Layer 5 of a small transformer language model trained on English Wikipedia (8 layers, counted from 0, width 64).
A neuron adds its activation times its output weights to the MLP's output. To switch it off is to set its activation to zero at one token and run the rest of the model.

Output weights of the MLP neurons that the questions are about. A number n stands for (n - 128) times 0.0004.
n10: 139, 127, 133, 116, 126, 135, 94, 86, 124, 129, 136, 160, 123, 194, 117, 59, 162, 100, 116, 94, 92, 179, 127, 136, 96, 99, 110, 172, 155, 177, 150, 162, 82, 153, 94, 77, 104, 121, 175, 111, 127, 122, 120, 127, 83, 178, 120, 148, 122, 98, 108, 142, 138, 73, 128, 203, 100, 139, 189, 88, 207, 157, 173, 115
n13: 115, 75, 125, 129, 98, 168, 148, 86, 162, 107, 110, 134, 92, 153, 134, 120, 132, 119, 94, 78, 104, 75, 158, 130, 214, 161, 126, 116, 134, 135, 183, 145, 140, 74, 70, 132, 86, 135, 174, 158, 111, 118, 189, 77, 83, 116, 113, 124, 156, 103, 136, 121, 134, 152, 133, 237, 172, 128, 157, 112, 124, 102, 172, 171
n39: 206, 122, 154, 121, 89, 57, 163, 115, 151, 151, 121, 140, 130, 95, 148, 43, 134, 164, 118, 70, 128, 160, 162, 144, 124, 184, 99, 161, 142, 79, 160, 179, 145, 167, 190, 112, 88, 131, 118, 97, 119, 149, 111, 134, 72, 119, 172, 106, 157, 177, 139, 145, 162, 127, 107, 161, 121, 195, 101, 155, 71, 121, 138, 98
n84: 52, 134, 148, 137, 172, 34, 104, 91, 179, 73, 137, 125, 126, 111, 103, 134, 189, 188, 78, 198, 152, 183, 160, 100, 177, 34, 154, 167, 88, 163, 91, 160, 103, 131, 141, 100, 156, 54, 186, 152, 109, 150, 193, 130, 49, 143, 124, 158, 161, 88, 119, 107, 60, 96, 60, 136, 167, 101, 163, 106, 125, 155, 117, 142
n92: 131, 129, 134, 149, 112, 154, 172, 79, 174, 103, 16, 153, 170, 176, 187, 123, 79, 110, 162, 143, 145, 103, 139, 83, 192, 129, 142, 194, 108, 149, 210, 108, 172, 128, 139, 113, 122, 163, 144, 70, 144, 106, 156, 120, 33, 152, 91, 103, 156, 136, 146, 118, 122, 132, 93, 48, 128, 104, 85, 142, 158, 174, 164, 99
n149: 124, 101, 124, 101, 136, 184, 117, 182, 87, 73, 120, 127, 168, 223, 124, 167, 170, 93, 98, 124, 137, 82, 171, 105, 60, 219, 143, 160, 129, 136, 80, 101, 179, 163, 73, 140, 106, 153, 165, 122, 124, 110, 119, 150, 160, 173, 110, 143, 155, 184, 115, 116, 188, 188, 165, 80, 94, 101, 112, 91, 146, 153, 89, 116
n162: 146, 147, 149, 153, 150, 131, 144, 174, 109, 114, 160, 82, 93, 98, 61, 47, 138, 88, 172, 65, 114, 153, 142, 112, 85, 198, 120, 79, 117, 104, 150, 92, 107, 85, 213, 83, 101, 148, 113, 124, 137, 119, 103, 166, 78, 122, 126, 111, 144, 149, 152, 146, 103, 114, 142, 153, 141, 120, 198, 125, 199, 93, 128, 133
n189: 111, 122, 94, 112, 131, 144, 125, 171, 141, 101, 143, 88, 184, 123, 123, 165, 158, 126, 152, 117, 92, 118, 141, 152, 184, 126, 187, 119, 227, 111, 133, 125, 98, 221, 64, 134, 168, 91, 77, 161, 162, 137, 126, 79, 182, 102, 80, 69, 89, 77, 113, 61, 84, 149, 137, 169, 171, 122, 89, 57, 119, 64, 121, 105
n197: 96, 107, 95, 114, 151, 77, 135, 131, 157, 98, 132, 123, 214, 76, 112, 195, 99, 150, 149, 169, 77, 154, 115, 177, 107, 142, 113, 104, 130, 156, 45, 144, 194, 96, 104, 188, 130, 104, 15, 174, 49, 93, 139, 169, 143, 81, 192, 65, 90, 85, 144, 76, 104, 88, 115, 59, 134, 185, 124, 124, 160, 212, 120, 159
n215: 138, 111, 182, 84, 118, 158, 59, 136, 53, 126, 115, 51, 114, 95, 151, 96, 85, 154, 121, 119, 137, 148, 117, 108, 168, 196, 101, 152, 140, 129, 164, 131, 146, 149, 120, 188, 168, 177, 129, 69, 123, 105, 67, 115, 92, 169, 189, 147, 98, 60, 135, 215, 56, 97, 89, 134, 134, 138, 129, 92, 140, 134, 105, 150
n236: 123, 148, 131, 164, 139, 125, 115, 137, 106, 139, 107, 154, 41, 136, 129, 147, 137, 132, 141, 90, 55, 118, 94, 98, 32, 154, 185, 193, 78, 137, 179, 110, 101, 133, 75, 123, 185, 135, 43, 125, 95, 130, 118, 147, 111, 125, 131, 108, 186, 156, 103, 155, 110, 167, 138, 159, 115, 211, 131, 159, 130, 75, 121, 138
n244: 112, 106, 183, 104, 120, 143, 118, 30, 110, 82, 140, 135, 155, 126, 83, 191, 49, 167, 115, 141, 167, 100, 100, 130, 152, 164, 124, 100, 190, 125, 132, 149, 144, 141, 152, 159, 116, 123, 156, 192, 107, 189, 108, 103, 201, 174, 97, 154, 106, 147, 88, 181, 112, 186, 76, 163, 41, 76, 132, 174, 152, 208, 139, 155
n257: 113, 152, 28, 91, 140, 191, 238, 89, 79, 134, 131, 133, 135, 128, 123, 112, 101, 168, 165, 57, 113, 118, 154, 131, 186, 92, 170, 119, 114, 160, 141, 171, 163, 98, 134, 134, 145, 165, 152, 104, 129, 113, 154, 78, 225, 150, 90, 145, 97, 170, 150, 212, 109, 107, 153, 119, 114, 62, 150, 152, 172, 99, 136, 111
n268: 92, 174, 117, 67, 156, 125, 190, 149, 181, 108, 127, 103, 158, 108, 149, 85, 129, 151, 108, 174, 85, 83, 198, 164, 213, 130, 148, 92, 105, 182, 103, 105, 98, 47, 54, 119, 125, 102, 80, 93, 125, 141, 127, 149, 93, 100, 172, 217, 153, 49, 103, 85, 105, 169, 129, 53, 80, 215, 112, 161, 74, 187, 104, 105
n298: 178, 120, 159, 91, 126, 149, 112, 106, 112, 103, 92, 110, 71, 127, 163, 215, 87, 163, 111, 74, 161, 140, 125, 164, 52, 124, 176, 71, 112, 191, 182, 131, 176, 82, 14, 84, 137, 158, 192, 127, 184, 157, 162, 170, 56, 97, 159, 90, 103, 136, 105, 181, 93, 165, 129, 95, 179, 119, 107, 121, 139, 79, 171, 148
n349: 97, 69, 151, 188, 137, 135, 126, 191, 143, 134, 48, 147, 192, 96, 124, 104, 144, 123, 113, 151, 128, 129, 155, 91, 152, 105, 182, 156, 209, 136, 124, 128, 81, 107, 154, 85, 138, 143, 170, 179, 129, 102, 163, 158, 110, 81, 148, 74, 94, 104, 180, 154, 165, 165, 173, 8, 154, 64, 136, 169, 78, 164, 123, 81

Each question names a token from some text and the token that comes next. It shows the activations a of the neurons there, in the order above. A number n stands for (n - 128) times 0.17.

Then comes g, the gradient of the next token's log-probability with respect to the MLP's output, scaled to length 1. A neuron's effect is roughly proportional to its activation times (output weights . g). A number n stands for (n - 128) times 0.0038.

" was", then " draft"
a: 128, 133, 129, 146, 139, 120, 133, 117, 124, 214, 129, 128, 128, 131, 149, 125
g: 124, 128, 131, 152, 95, 138, 144, 128, 142, 83, 74, 92, 145, 152, 129, 84, 144, 108, 117, 180, 57, 158, 161, 58, 114, 136, 198, 107, 141, 137, 117, 168, 134, 85, 131, 175, 166, 151, 130, 162, 133, 132, 76, 90, 70, 163, 198, 90, 136, 107, 121, 131, 108, 155, 177, 146, 145, 63, 181, 145, 136, 129, 114, 114
Switching off which neuron hurts the next token most? n215

"20", then " metres"
a: 94, 126, 110, 129, 128, 131, 125, 131, 124, 127, 121, 125, 104, 129, 121, 128
g: 115, 146, 99, 161, 165, 104, 154, 154, 168, 194, 128, 108, 105, 134, 154, 188, 88, 129, 97, 96, 164, 158, 128, 170, 150, 93, 137, 111, 156, 104, 107, 118, 117, 155, 148, 164, 98, 63, 109, 137, 129, 181, 81, 8, 172, 143, 112, 153, 147, 133, 86, 138, 135, 82, 137, 154, 115, 170, 147, 109, 170, 103, 134, 139
Switching off which neuron hurts the next token most? n298

" round", then " of"
a: 119, 132, 99, 127, 132, 128, 128, 68, 130, 130, 128, 141, 132, 142, 129, 128
g: 112, 123, 118, 135, 108, 130, 139, 105, 23, 154, 95, 100, 174, 152, 142, 136, 147, 126, 105, 91, 109, 199, 173, 98, 112, 127, 98, 142, 96, 106, 126, 89, 128, 79, 147, 102, 155, 156, 105, 96, 104, 65, 130, 162, 129, 96, 97, 170, 147, 83, 127, 166, 207, 85, 113, 137, 101, 149, 178, 69, 152, 123, 139, 119
Switching off which neuron hurts the next token most? n189

" was", then " national"
a: 129, 129, 129, 134, 131, 127, 130, 123, 126, 183, 131, 129, 145, 129, 145, 129
g: 138, 161, 142, 211, 165, 142, 170, 126, 95, 70, 126, 140, 65, 117, 130, 87, 99, 124, 137, 147, 86, 184, 102, 152, 141, 133, 153, 117, 114, 110, 124, 171, 170, 147, 147, 154, 150, 104, 102, 133, 126, 169, 182, 121, 110, 125, 108, 111, 157, 111, 122, 181, 127, 184, 78, 153, 66, 102, 100, 48, 141, 167, 128, 84
Switching off which neuron hurts the next token most? n215

" opp", then "one"
a: 140, 128, 141, 127, 128, 130, 132, 126, 127, 127, 131, 128, 129, 130, 126, 131
g: 106, 111, 188, 73, 110, 111, 196, 130, 92, 133, 113, 89, 159, 167, 94, 136, 91, 111, 171, 99, 149, 102, 75, 117, 142, 117, 98, 70, 179, 105, 124, 130, 88, 128, 138, 143, 107, 115, 109, 58, 142, 150, 133, 111, 154, 80, 203, 141, 147, 104, 154, 111, 138, 131, 163, 107, 173, 110, 90, 154, 127, 183, 65, 98
Which neuron, switched off, raises the next token's probability most? n10

" against", then " anti"
a: 127, 126, 131, 118, 128, 128, 127, 128, 129, 127, 127, 135, 127, 152, 117, 129
g: 96, 123, 157, 168, 198, 153, 126, 165, 96, 153, 120, 41, 162, 89, 117, 130, 204, 66, 143, 155, 142, 151, 129, 83, 121, 77, 149, 145, 99, 96, 120, 77, 140, 190, 136, 142, 146, 172, 150, 130, 145, 111, 99, 126, 151, 125, 121, 158, 149, 106, 167, 146, 73, 131, 94, 129, 97, 147, 161, 182, 130, 110, 79, 97
Switching off which neuron hurts the next token most? n298

" te", then "mp"
a: 141, 127, 129, 127, 118, 130, 107, 125, 134, 123, 130, 128, 128, 127, 128, 124
g: 143, 100, 115, 159, 164, 92, 173, 108, 176, 128, 160, 182, 129, 96, 141, 101, 95, 193, 89, 124, 197, 197, 91, 115, 137, 118, 91, 133, 117, 122, 138, 121, 95, 140, 85, 125, 126, 107, 121, 103, 56, 107, 143, 56, 118, 171, 172, 152, 166, 129, 125, 95, 118, 175, 121, 87, 84, 123, 127, 157, 158, 63, 132, 131
Switching off which neuron hurts the next token most? n162

" Sen", then "or"
a: 145, 132, 123, 128, 126, 107, 142, 128, 139, 134, 129, 129, 130, 126, 129, 129
g: 152, 140, 143, 67, 99, 167, 105, 109, 128, 131, 65, 55, 86, 119, 128, 163, 110, 136, 93, 93, 90, 125, 123, 151, 152, 120, 167, 85, 94, 158, 119, 78, 94, 172, 144, 122, 91, 145, 159, 128, 70, 178, 132, 165, 123, 168, 75, 59, 140, 95, 111, 90, 146, 155, 179, 105, 106, 161, 161, 83, 144, 151, 124, 113
Switching off which neuron hurts the next token most? n10

" several", then " other"
a: 133, 131, 128, 127, 125, 129, 127, 131, 126, 129, 80, 128, 127, 126, 130, 129
g: 150, 150, 165, 103, 111, 103, 95, 75, 87, 146, 131, 120, 159, 101, 137, 127, 71, 117, 121, 88, 129, 106, 105, 142, 130, 106, 140, 118, 199, 195, 148, 93, 97, 160, 172, 70, 114, 135, 123, 129, 151, 107, 125, 190, 128, 77, 146, 98, 120, 108, 214, 154, 187, 76, 164, 114, 122, 107, 131, 79, 100, 146, 117, 73
Switching off which neuron hurts the next token most? n236

" eight", then " length"
a: 140, 126, 125, 130, 127, 130, 128, 129, 125, 125, 114, 110, 120, 125, 128, 126
g: 105, 110, 144, 63, 168, 91, 141, 95, 120, 142, 127, 156, 119, 113, 113, 158, 206, 155, 57, 118, 94, 139, 149, 92, 141, 59, 156, 139, 155, 117, 153, 103, 172, 141, 192, 142, 168, 87, 162, 125, 157, 74, 137, 91, 91, 143, 99, 181, 118, 115, 145, 155, 135, 127, 116, 171, 169, 136, 195, 136, 163, 142, 154, 93
Switching off which neuron hurts the next token most? n10

" became", then " one"
a: 128, 131, 129, 181, 127, 105, 134, 112, 127, 156, 128, 130, 175, 122, 145, 147
g: 74, 82, 183, 104, 51, 111, 132, 135, 99, 122, 153, 148, 118, 68, 167, 104, 111, 200, 95, 143, 112, 123, 103, 145, 134, 99, 40, 121, 79, 130, 146, 163, 77, 159, 122, 130, 167, 155, 128, 125, 145, 182, 91, 101, 116, 133, 103, 150, 144, 36, 124, 127, 102, 130, 146, 158, 110, 119, 149, 118, 159, 152, 110, 119
Which two neurons, each switched off alone, lower its probability most, in order? n84, n215

" att", then "orn"
a: 139, 125, 128, 130, 137, 131, 127, 128, 128, 126, 132, 129, 127, 128, 131, 133
g: 163, 178, 114, 47, 121, 169, 119, 158, 127, 132, 130, 101, 129, 126, 143, 136, 136, 70, 138, 93, 55, 143, 132, 98, 147, 137, 151, 111, 162, 130, 160, 192, 112, 133, 101, 123, 169, 144, 104, 137, 57, 181, 99, 149, 95, 141, 186, 100, 125, 124, 129, 137, 169, 183, 56, 175, 159, 163, 126, 149, 155, 166, 145, 101
Switching off which neuron hurts the next token most? n10

" Race", then "co"
a: 137, 162, 142, 132, 121, 128, 130, 128, 128, 128, 121, 159, 128, 126, 132, 128
g: 179, 140, 129, 150, 155, 97, 140, 139, 124, 96, 131, 172, 128, 169, 62, 150, 102, 88, 75, 132, 167, 161, 59, 115, 81, 106, 144, 133, 173, 117, 120, 192, 84, 140, 101, 104, 127, 132, 99, 187, 145, 108, 134, 149, 158, 173, 68, 192, 189, 89, 118, 170, 160, 124, 150, 119, 123, 182, 112, 110, 123, 149, 148, 125
Which two neurons, each switched off alone, lower its probability most, in order? n244, n10

"aid", then "en"
a: 124, 128, 133, 130, 127, 128, 126, 127, 136, 125, 126, 122, 126, 127, 132, 28
g: 92, 198, 152, 109, 142, 80, 131, 112, 133, 125, 189, 107, 104, 182, 123, 83, 103, 141, 109, 121, 66, 145, 176, 154, 94, 104, 117, 65, 109, 139, 107, 73, 139, 124, 153, 155, 147, 134, 160, 178, 139, 203, 77, 83, 95, 115, 144, 108, 180, 105, 88, 97, 131, 134, 163, 146, 151, 97, 115, 162, 85, 155, 152, 109
Switching off which neuron hurts the next token most? n349

" team", then ","
a: 121, 126, 128, 127, 125, 130, 137, 146, 129, 128, 129, 129, 130, 127, 130, 128
g: 127, 145, 78, 97, 141, 171, 156, 143, 193, 141, 84, 118, 139, 99, 106, 152, 54, 163, 157, 101, 108, 110, 150, 168, 120, 116, 147, 120, 107, 94, 109, 147, 146, 131, 104, 156, 123, 88, 116, 135, 184, 75, 125, 196, 177, 111, 96, 94, 131, 132, 113, 100, 100, 79, 116, 106, 119, 142, 146, 117, 171, 122, 241, 98
Switching off which neuron hurts the next token most? n189

" Est", then "ate"
a: 128, 128, 127, 131, 128, 127, 113, 126, 127, 128, 128, 123, 128, 128, 128, 127
g: 154, 100, 126, 150, 163, 148, 89, 168, 110, 147, 97, 102, 68, 204, 107, 102, 177, 81, 161, 119, 131, 75, 121, 168, 110, 104, 88, 128, 102, 131, 147, 110, 108, 141, 118, 182, 75, 79, 127, 150, 149, 187, 120, 77, 120, 124, 147, 94, 66, 101, 157, 73, 99, 137, 168, 84, 108, 133, 137, 82, 87, 108, 147, 142
Switching off which neuron hurts the next token most? n244

" when", then " he"
a: 128, 121, 125, 125, 125, 128, 133, 129, 128, 130, 125, 131, 127, 142, 126, 127
g: 175, 147, 120, 78, 47, 146, 84, 172, 139, 152, 171, 119, 193, 69, 114, 146, 103, 118, 141, 83, 136, 67, 174, 173, 111, 150, 120, 132, 121, 129, 151, 60, 112, 117, 82, 180, 139, 147, 107, 100, 165, 112, 99, 103, 190, 169, 144, 71, 137, 122, 119, 156, 117, 154, 164, 100, 123, 134, 99, 134, 144, 97, 112, 112
Switching off which neuron hurts the next token most? n84

" at", then " New"
a: 127, 128, 117, 126, 129, 128, 128, 116, 128, 131, 129, 208, 126, 136, 132, 128
g: 160, 106, 142, 42, 72, 130, 140, 69, 134, 96, 103, 109, 136, 89, 145, 86, 126, 106, 156, 153, 125, 124, 223, 141, 147, 93, 142, 145, 164, 159, 154, 142, 164, 130, 109, 115, 121, 219, 118, 99, 100, 183, 123, 105, 114, 127, 138, 97, 119, 144, 125, 95, 39, 141, 113, 116, 95, 160, 89, 140, 129, 123, 143, 100
Which two neurons, each switched off alone, lower its probability most, in order? n244, n268

"mit", then "ism"
a: 130, 130, 128, 134, 128, 127, 142, 132, 128, 128, 127, 131, 126, 130, 126, 127
g: 106, 105, 84, 177, 154, 147, 180, 169, 134, 80, 129, 141, 64, 48, 143, 94, 125, 67, 100, 153, 174, 148, 152, 107, 116, 165, 75, 124, 136, 122, 77, 135, 119, 172, 107, 154, 141, 181, 145, 123, 136, 140, 86, 150, 115, 125, 96, 156, 143, 131, 118, 78, 134, 185, 83, 120, 154, 134, 166, 156, 158, 96, 177, 84
Switching off which neuron hurts the next token most? n162

" of", then " German"
a: 127, 117, 125, 118, 125, 127, 131, 128, 126, 130, 134, 128, 127, 136, 128, 127
g: 133, 89, 155, 65, 130, 122, 162, 205, 100, 143, 114, 93, 191, 115, 77, 78, 162, 65, 111, 146, 120, 118, 183, 183, 130, 108, 161, 154, 92, 129, 139, 91, 174, 136, 131, 141, 124, 147, 103, 111, 122, 168, 108, 138, 123, 142, 141, 140, 167, 75, 147, 192, 86, 136, 126, 153, 58, 141, 124, 117, 129, 167, 86, 90
Switching off which neuron hurts the next token most? n268

"per", then "ion"
a: 126, 151, 128, 133, 127, 128, 115, 127, 158, 125, 129, 129, 126, 129, 128, 117
g: 118, 114, 105, 109, 132, 111, 108, 119, 151, 115, 75, 112, 98, 99, 132, 104, 96, 127, 81, 115, 34, 65, 73, 97, 135, 91, 128, 123, 112, 141, 95, 43, 139, 155, 139, 69, 156, 121, 141, 135, 139, 107, 114, 165, 136, 166, 41, 133, 91, 150, 109, 144, 178, 150, 118, 122, 171, 105, 142, 143, 133, 179, 98, 82
Which neuron, switched off, raises the next token's probability most? n197

"ns", then "ton"
a: 125, 136, 110, 130, 127, 125, 126, 135, 166, 127, 127, 135, 129, 128, 132, 131
g: 125, 33, 74, 100, 105, 116, 158, 130, 139, 155, 113, 160, 141, 134, 115, 91, 68, 60, 122, 79, 86, 159, 61, 117, 128, 87, 99, 96, 124, 177, 159, 184, 145, 157, 114, 146, 130, 67, 76, 108, 88, 113, 144, 125, 131, 106, 117, 192, 145, 119, 160, 126, 151, 144, 145, 137, 137, 130, 102, 110, 114, 91, 103, 172
Which two neurons, each switched off alone, lower its probability most, in order? n197, n13

"alis", then "t"
a: 128, 131, 131, 127, 120, 127, 118, 124, 183, 141, 127, 128, 129, 125, 124, 128
g: 135, 68, 112, 172, 164, 122, 108, 162, 109, 165, 116, 173, 153, 124, 146, 146, 49, 127, 110, 99, 96, 188, 159, 108, 145, 114, 56, 129, 124, 187, 124, 176, 116, 127, 121, 156, 158, 147, 74, 97, 150, 144, 183, 121, 96, 94, 111, 105, 199, 116, 177, 137, 154, 95, 106, 163, 133, 117, 135, 150, 135, 67, 168, 147
Which neuron, switched off, raises the next token's probability most? n92

"on", then "."
a: 126, 127, 125, 154, 121, 86, 119, 135, 126, 123, 128, 127, 128, 131, 130, 130
g: 178, 158, 101, 110, 121, 97, 114, 142, 206, 109, 114, 153, 142, 117, 109, 141, 96, 191, 111, 124, 135, 117, 96, 219, 151, 61, 176, 118, 134, 120, 98, 137, 100, 135, 135, 144, 90, 105, 86, 109, 164, 132, 129, 146, 123, 166, 134, 81, 81, 86, 81, 141, 67, 127, 112, 133, 133, 101, 213, 127, 80, 109, 148, 141
Switching off which neuron hurts the next token most? n149

" Park", then " St"
a: 147, 137, 98, 132, 128, 127, 146, 139, 129, 127, 129, 138, 128, 129, 127, 130
g: 112, 162, 142, 175, 94, 72, 159, 112, 118, 143, 167, 63, 77, 121, 88, 137, 172, 69, 123, 146, 133, 168, 105, 78, 154, 164, 156, 147, 123, 121, 149, 79, 109, 73, 144, 161, 134, 170, 131, 152, 137, 159, 158, 80, 137, 110, 112, 179, 146, 148, 148, 150, 127, 168, 185, 145, 94, 123, 48, 110, 156, 75, 124, 138
Which two neurons, each switched off alone, lower its probability most, in order? n162, n39

" he", then " was"
a: 127, 131, 129, 143, 127, 99, 127, 127, 127, 130, 129, 131, 29, 128, 121, 127
g: 162, 187, 129, 144, 75, 107, 72, 132, 68, 167, 175, 126, 134, 48, 92, 136, 142, 154, 105, 133, 128, 126, 95, 122, 168, 95, 127, 138, 83, 86, 96, 141, 128, 116, 124, 154, 83, 116, 67, 104, 133, 135, 73, 154, 143, 123, 114, 129, 158, 101, 137, 70, 130, 131, 89, 99, 150, 186, 149, 172, 184, 189, 108, 114
Switching off which neuron hurts the next token most? n257

" of", then " Human"
a: 125, 127, 131, 191, 128, 126, 120, 126, 130, 154, 128, 127, 126, 128, 127, 115
g: 124, 80, 101, 139, 130, 135, 100, 150, 69, 110, 151, 108, 151, 78, 104, 100, 190, 76, 109, 154, 97, 58, 124, 123, 101, 147, 121, 137, 129, 157, 142, 112, 68, 166, 179, 69, 175, 104, 169, 153, 130, 104, 126, 173, 113, 159, 100, 137, 119, 77, 147, 86, 121, 142, 57, 171, 81, 90, 106, 132, 102, 136, 167, 103
Switching off which neuron hurts the next token most? n84

"ing", then " career"
a: 129, 151, 146, 127, 129, 125, 123, 128, 129, 129, 128, 128, 126, 140, 124, 117
g: 163, 124, 154, 116, 111, 144, 124, 110, 119, 175, 134, 101, 101, 120, 127, 50, 130, 113, 204, 159, 104, 77, 150, 140, 109, 148, 160, 154, 88, 90, 163, 88, 145, 144, 117, 184, 115, 169, 58, 83, 126, 146, 111, 69, 128, 144, 87, 113, 115, 182, 164, 144, 150, 155, 177, 115, 147, 122, 86, 127, 148, 134, 43, 115
Switching off which neuron hurts the next token most? n39

" a", then " broken"
a: 129, 121, 131, 147, 125, 129, 131, 130, 126, 119, 138, 128, 127, 128, 144, 129
g: 61, 167, 126, 114, 116, 132, 100, 167, 171, 121, 97, 156, 127, 158, 77, 112, 150, 190, 98, 169, 126, 93, 162, 101, 100, 113, 114, 159, 175, 180, 121, 53, 159, 159, 100, 124, 141, 115, 182, 135, 107, 183, 166, 113, 68, 110, 152, 105, 137, 163, 107, 103, 155, 143, 130, 133, 109, 103, 135, 172, 209, 112, 151, 148
Switching off which neuron hurts the next token most? n84

"NZ", then "AC"
a: 127, 129, 117, 129, 141, 130, 137, 175, 128, 127, 130, 159, 128, 129, 129, 125
g: 124, 83, 106, 149, 145, 119, 83, 119, 59, 90, 135, 120, 108, 120, 129, 134, 88, 80, 123, 109, 67, 183, 69, 126, 102, 94, 135, 153, 138, 144, 210, 137, 97, 169, 156, 97, 100, 117, 191, 178, 103, 150, 122, 128, 99, 172, 154, 139, 156, 98, 92, 119, 109, 139, 174, 80, 79, 134, 107, 173, 151, 139, 178, 143
Switching off which neuron hurts the next token most? n244

" game", then " for"
a: 123, 128, 129, 126, 129, 127, 129, 97, 130, 128, 116, 128, 130, 128, 104, 128
g: 154, 92, 142, 179, 57, 152, 110, 104, 115, 108, 174, 180, 131, 131, 130, 132, 99, 178, 78, 103, 148, 135, 108, 135, 156, 140, 91, 94, 76, 152, 142, 160, 126, 126, 115, 129, 85, 169, 124, 171, 126, 95, 167, 120, 149, 117, 172, 104, 109, 121, 78, 73, 84, 152, 119, 140, 72, 147, 120, 181, 185, 100, 58, 173
Which neuron, switched off, raises the next token's probability most? n298

" in", then " Dar"
a: 126, 127, 131, 154, 126, 127, 130, 125, 128, 129, 128, 127, 127, 175, 128, 125
g: 110, 135, 101, 95, 52, 126, 140, 116, 137, 206, 111, 134, 109, 116, 166, 155, 162, 71, 114, 116, 160, 127, 179, 78, 116, 195, 138, 161, 166, 128, 122, 145, 86, 159, 95, 93, 81, 92, 152, 125, 162, 146, 136, 166, 127, 121, 159, 130, 89, 166, 112, 158, 97, 120, 173, 91, 163, 193, 73, 137, 89, 136, 135, 92
Switching off which neuron hurts the next token most? n268

" in", then " Ber"
a: 125, 122, 129, 126, 126, 128, 130, 128, 128, 132, 127, 128, 126, 149, 128, 126
g: 176, 120, 82, 113, 70, 95, 125, 142, 96, 125, 129, 61, 130, 120, 202, 140, 105, 66, 102, 118, 136, 97, 170, 100, 116, 160, 151, 121, 148, 107, 162, 144, 140, 147, 109, 113, 64, 77, 169, 140, 121, 183, 137, 93, 132, 114, 137, 170, 123, 124, 104, 140, 64, 201, 138, 109, 101, 203, 115, 107, 121, 156, 155, 106
Switching off which neuron hurts the next token most? n268

" an", then " honor"
a: 135, 140, 126, 128, 128, 129, 134, 128, 124, 135, 114, 128, 124, 129, 153, 128
g: 89, 134, 165, 136, 176, 111, 198, 95, 115, 113, 124, 120, 159, 113, 153, 113, 117, 131, 158, 154, 93, 164, 154, 147, 102, 109, 103, 139, 133, 107, 124, 118, 157, 74, 116, 116, 156, 92, 85, 129, 103, 92, 120, 107, 99, 120, 143, 124, 121, 151, 148, 98, 211, 205, 191, 116, 123, 68, 177, 213, 132, 70, 113, 146
Which neuron, switched off, raises the next token's probability most? n215

"ll", then "ow"
a: 127, 133, 101, 128, 127, 118, 132, 154, 172, 125, 127, 129, 126, 128, 132, 130
g: 113, 120, 135, 57, 157, 80, 114, 89, 126, 68, 125, 101, 145, 135, 152, 104, 158, 124, 151, 84, 162, 133, 150, 90, 95, 100, 156, 99, 128, 129, 132, 126, 148, 119, 149, 140, 150, 96, 111, 100, 85, 186, 152, 139, 56, 147, 88, 110, 49, 94, 120, 92, 163, 164, 164, 121, 90, 100, 149, 57, 104, 120, 62, 155
Which two neurons, each switched off alone, lower its probability most, in order? n189, n197

" William", then " Hill"
a: 123, 137, 119, 156, 125, 122, 119, 123, 133, 125, 128, 130, 120, 131, 128, 126
g: 74, 105, 120, 161, 126, 86, 166, 93, 156, 103, 156, 159, 108, 106, 52, 98, 144, 126, 106, 86, 131, 93, 126, 129, 139, 169, 143, 133, 174, 154, 119, 145, 121, 115, 97, 124, 196, 43, 117, 102, 106, 183, 105, 155, 137, 113, 131, 176, 156, 97, 114, 118, 126, 49, 105, 138, 133, 188, 175, 117, 86, 92, 161, 110
Switching off which neuron hurts the next token most? n84

" She", then "ed"
a: 126, 128, 124, 134, 109, 101, 134, 124, 176, 143, 129, 128, 108, 128, 130, 129
g: 144, 72, 97, 61, 112, 117, 110, 166, 163, 124, 120, 99, 54, 151, 107, 155, 117, 133, 88, 170, 119, 131, 144, 173, 128, 80, 140, 121, 102, 92, 106, 109, 177, 90, 157, 136, 132, 132, 120, 215, 107, 121, 129, 92, 135, 125, 146, 149, 81, 116, 89, 141, 173, 124, 121, 153, 144, 125, 68, 118, 94, 208, 66, 147
Switching off which neuron hurts the next token most? n197

" in", then " the"
a: 125, 126, 130, 122, 125, 127, 129, 128, 128, 128, 128, 128, 128, 169, 128, 126
g: 166, 206, 106, 115, 183, 90, 139, 91, 161, 150, 102, 165, 134, 192, 129, 161, 66, 142, 121, 110, 151, 143, 112, 111, 136, 169, 101, 125, 90, 101, 111, 161, 143, 80, 157, 133, 52, 96, 96, 159, 96, 116, 136, 159, 111, 73, 143, 131, 83, 80, 146, 110, 193, 129, 128, 141, 177, 129, 99, 133, 84, 141, 114, 87
Switching off which neuron hurts the next token most? n268

" period", then " that"
a: 128, 166, 129, 130, 128, 128, 127, 146, 128, 124, 127, 121, 128, 128, 127, 128
g: 161, 146, 174, 159, 162, 149, 146, 165, 154, 78, 174, 116, 120, 188, 114, 120, 98, 126, 127, 130, 126, 106, 97, 27, 154, 144, 145, 142, 125, 82, 122, 123, 85, 64, 188, 121, 135, 130, 114, 173, 110, 144, 194, 133, 135, 126, 158, 86, 136, 124, 151, 162, 80, 193, 97, 131, 183, 121, 102, 125, 85, 129, 102, 98
Switching off which neuron hurts the next token most? n13

" in", then " Europe"
a: 125, 125, 131, 125, 126, 127, 129, 128, 128, 126, 128, 128, 127, 153, 128, 127
g: 143, 149, 98, 94, 84, 124, 169, 126, 140, 119, 84, 134, 132, 126, 149, 95, 182, 103, 195, 172, 116, 119, 194, 197, 117, 112, 178, 156, 98, 142, 129, 167, 136, 107, 101, 58, 123, 82, 118, 100, 121, 198, 90, 107, 122, 89, 181, 138, 161, 103, 104, 143, 86, 129, 74, 146, 91, 86, 124, 133, 109, 172, 118, 131
Switching off which neuron hurts the next token most? n268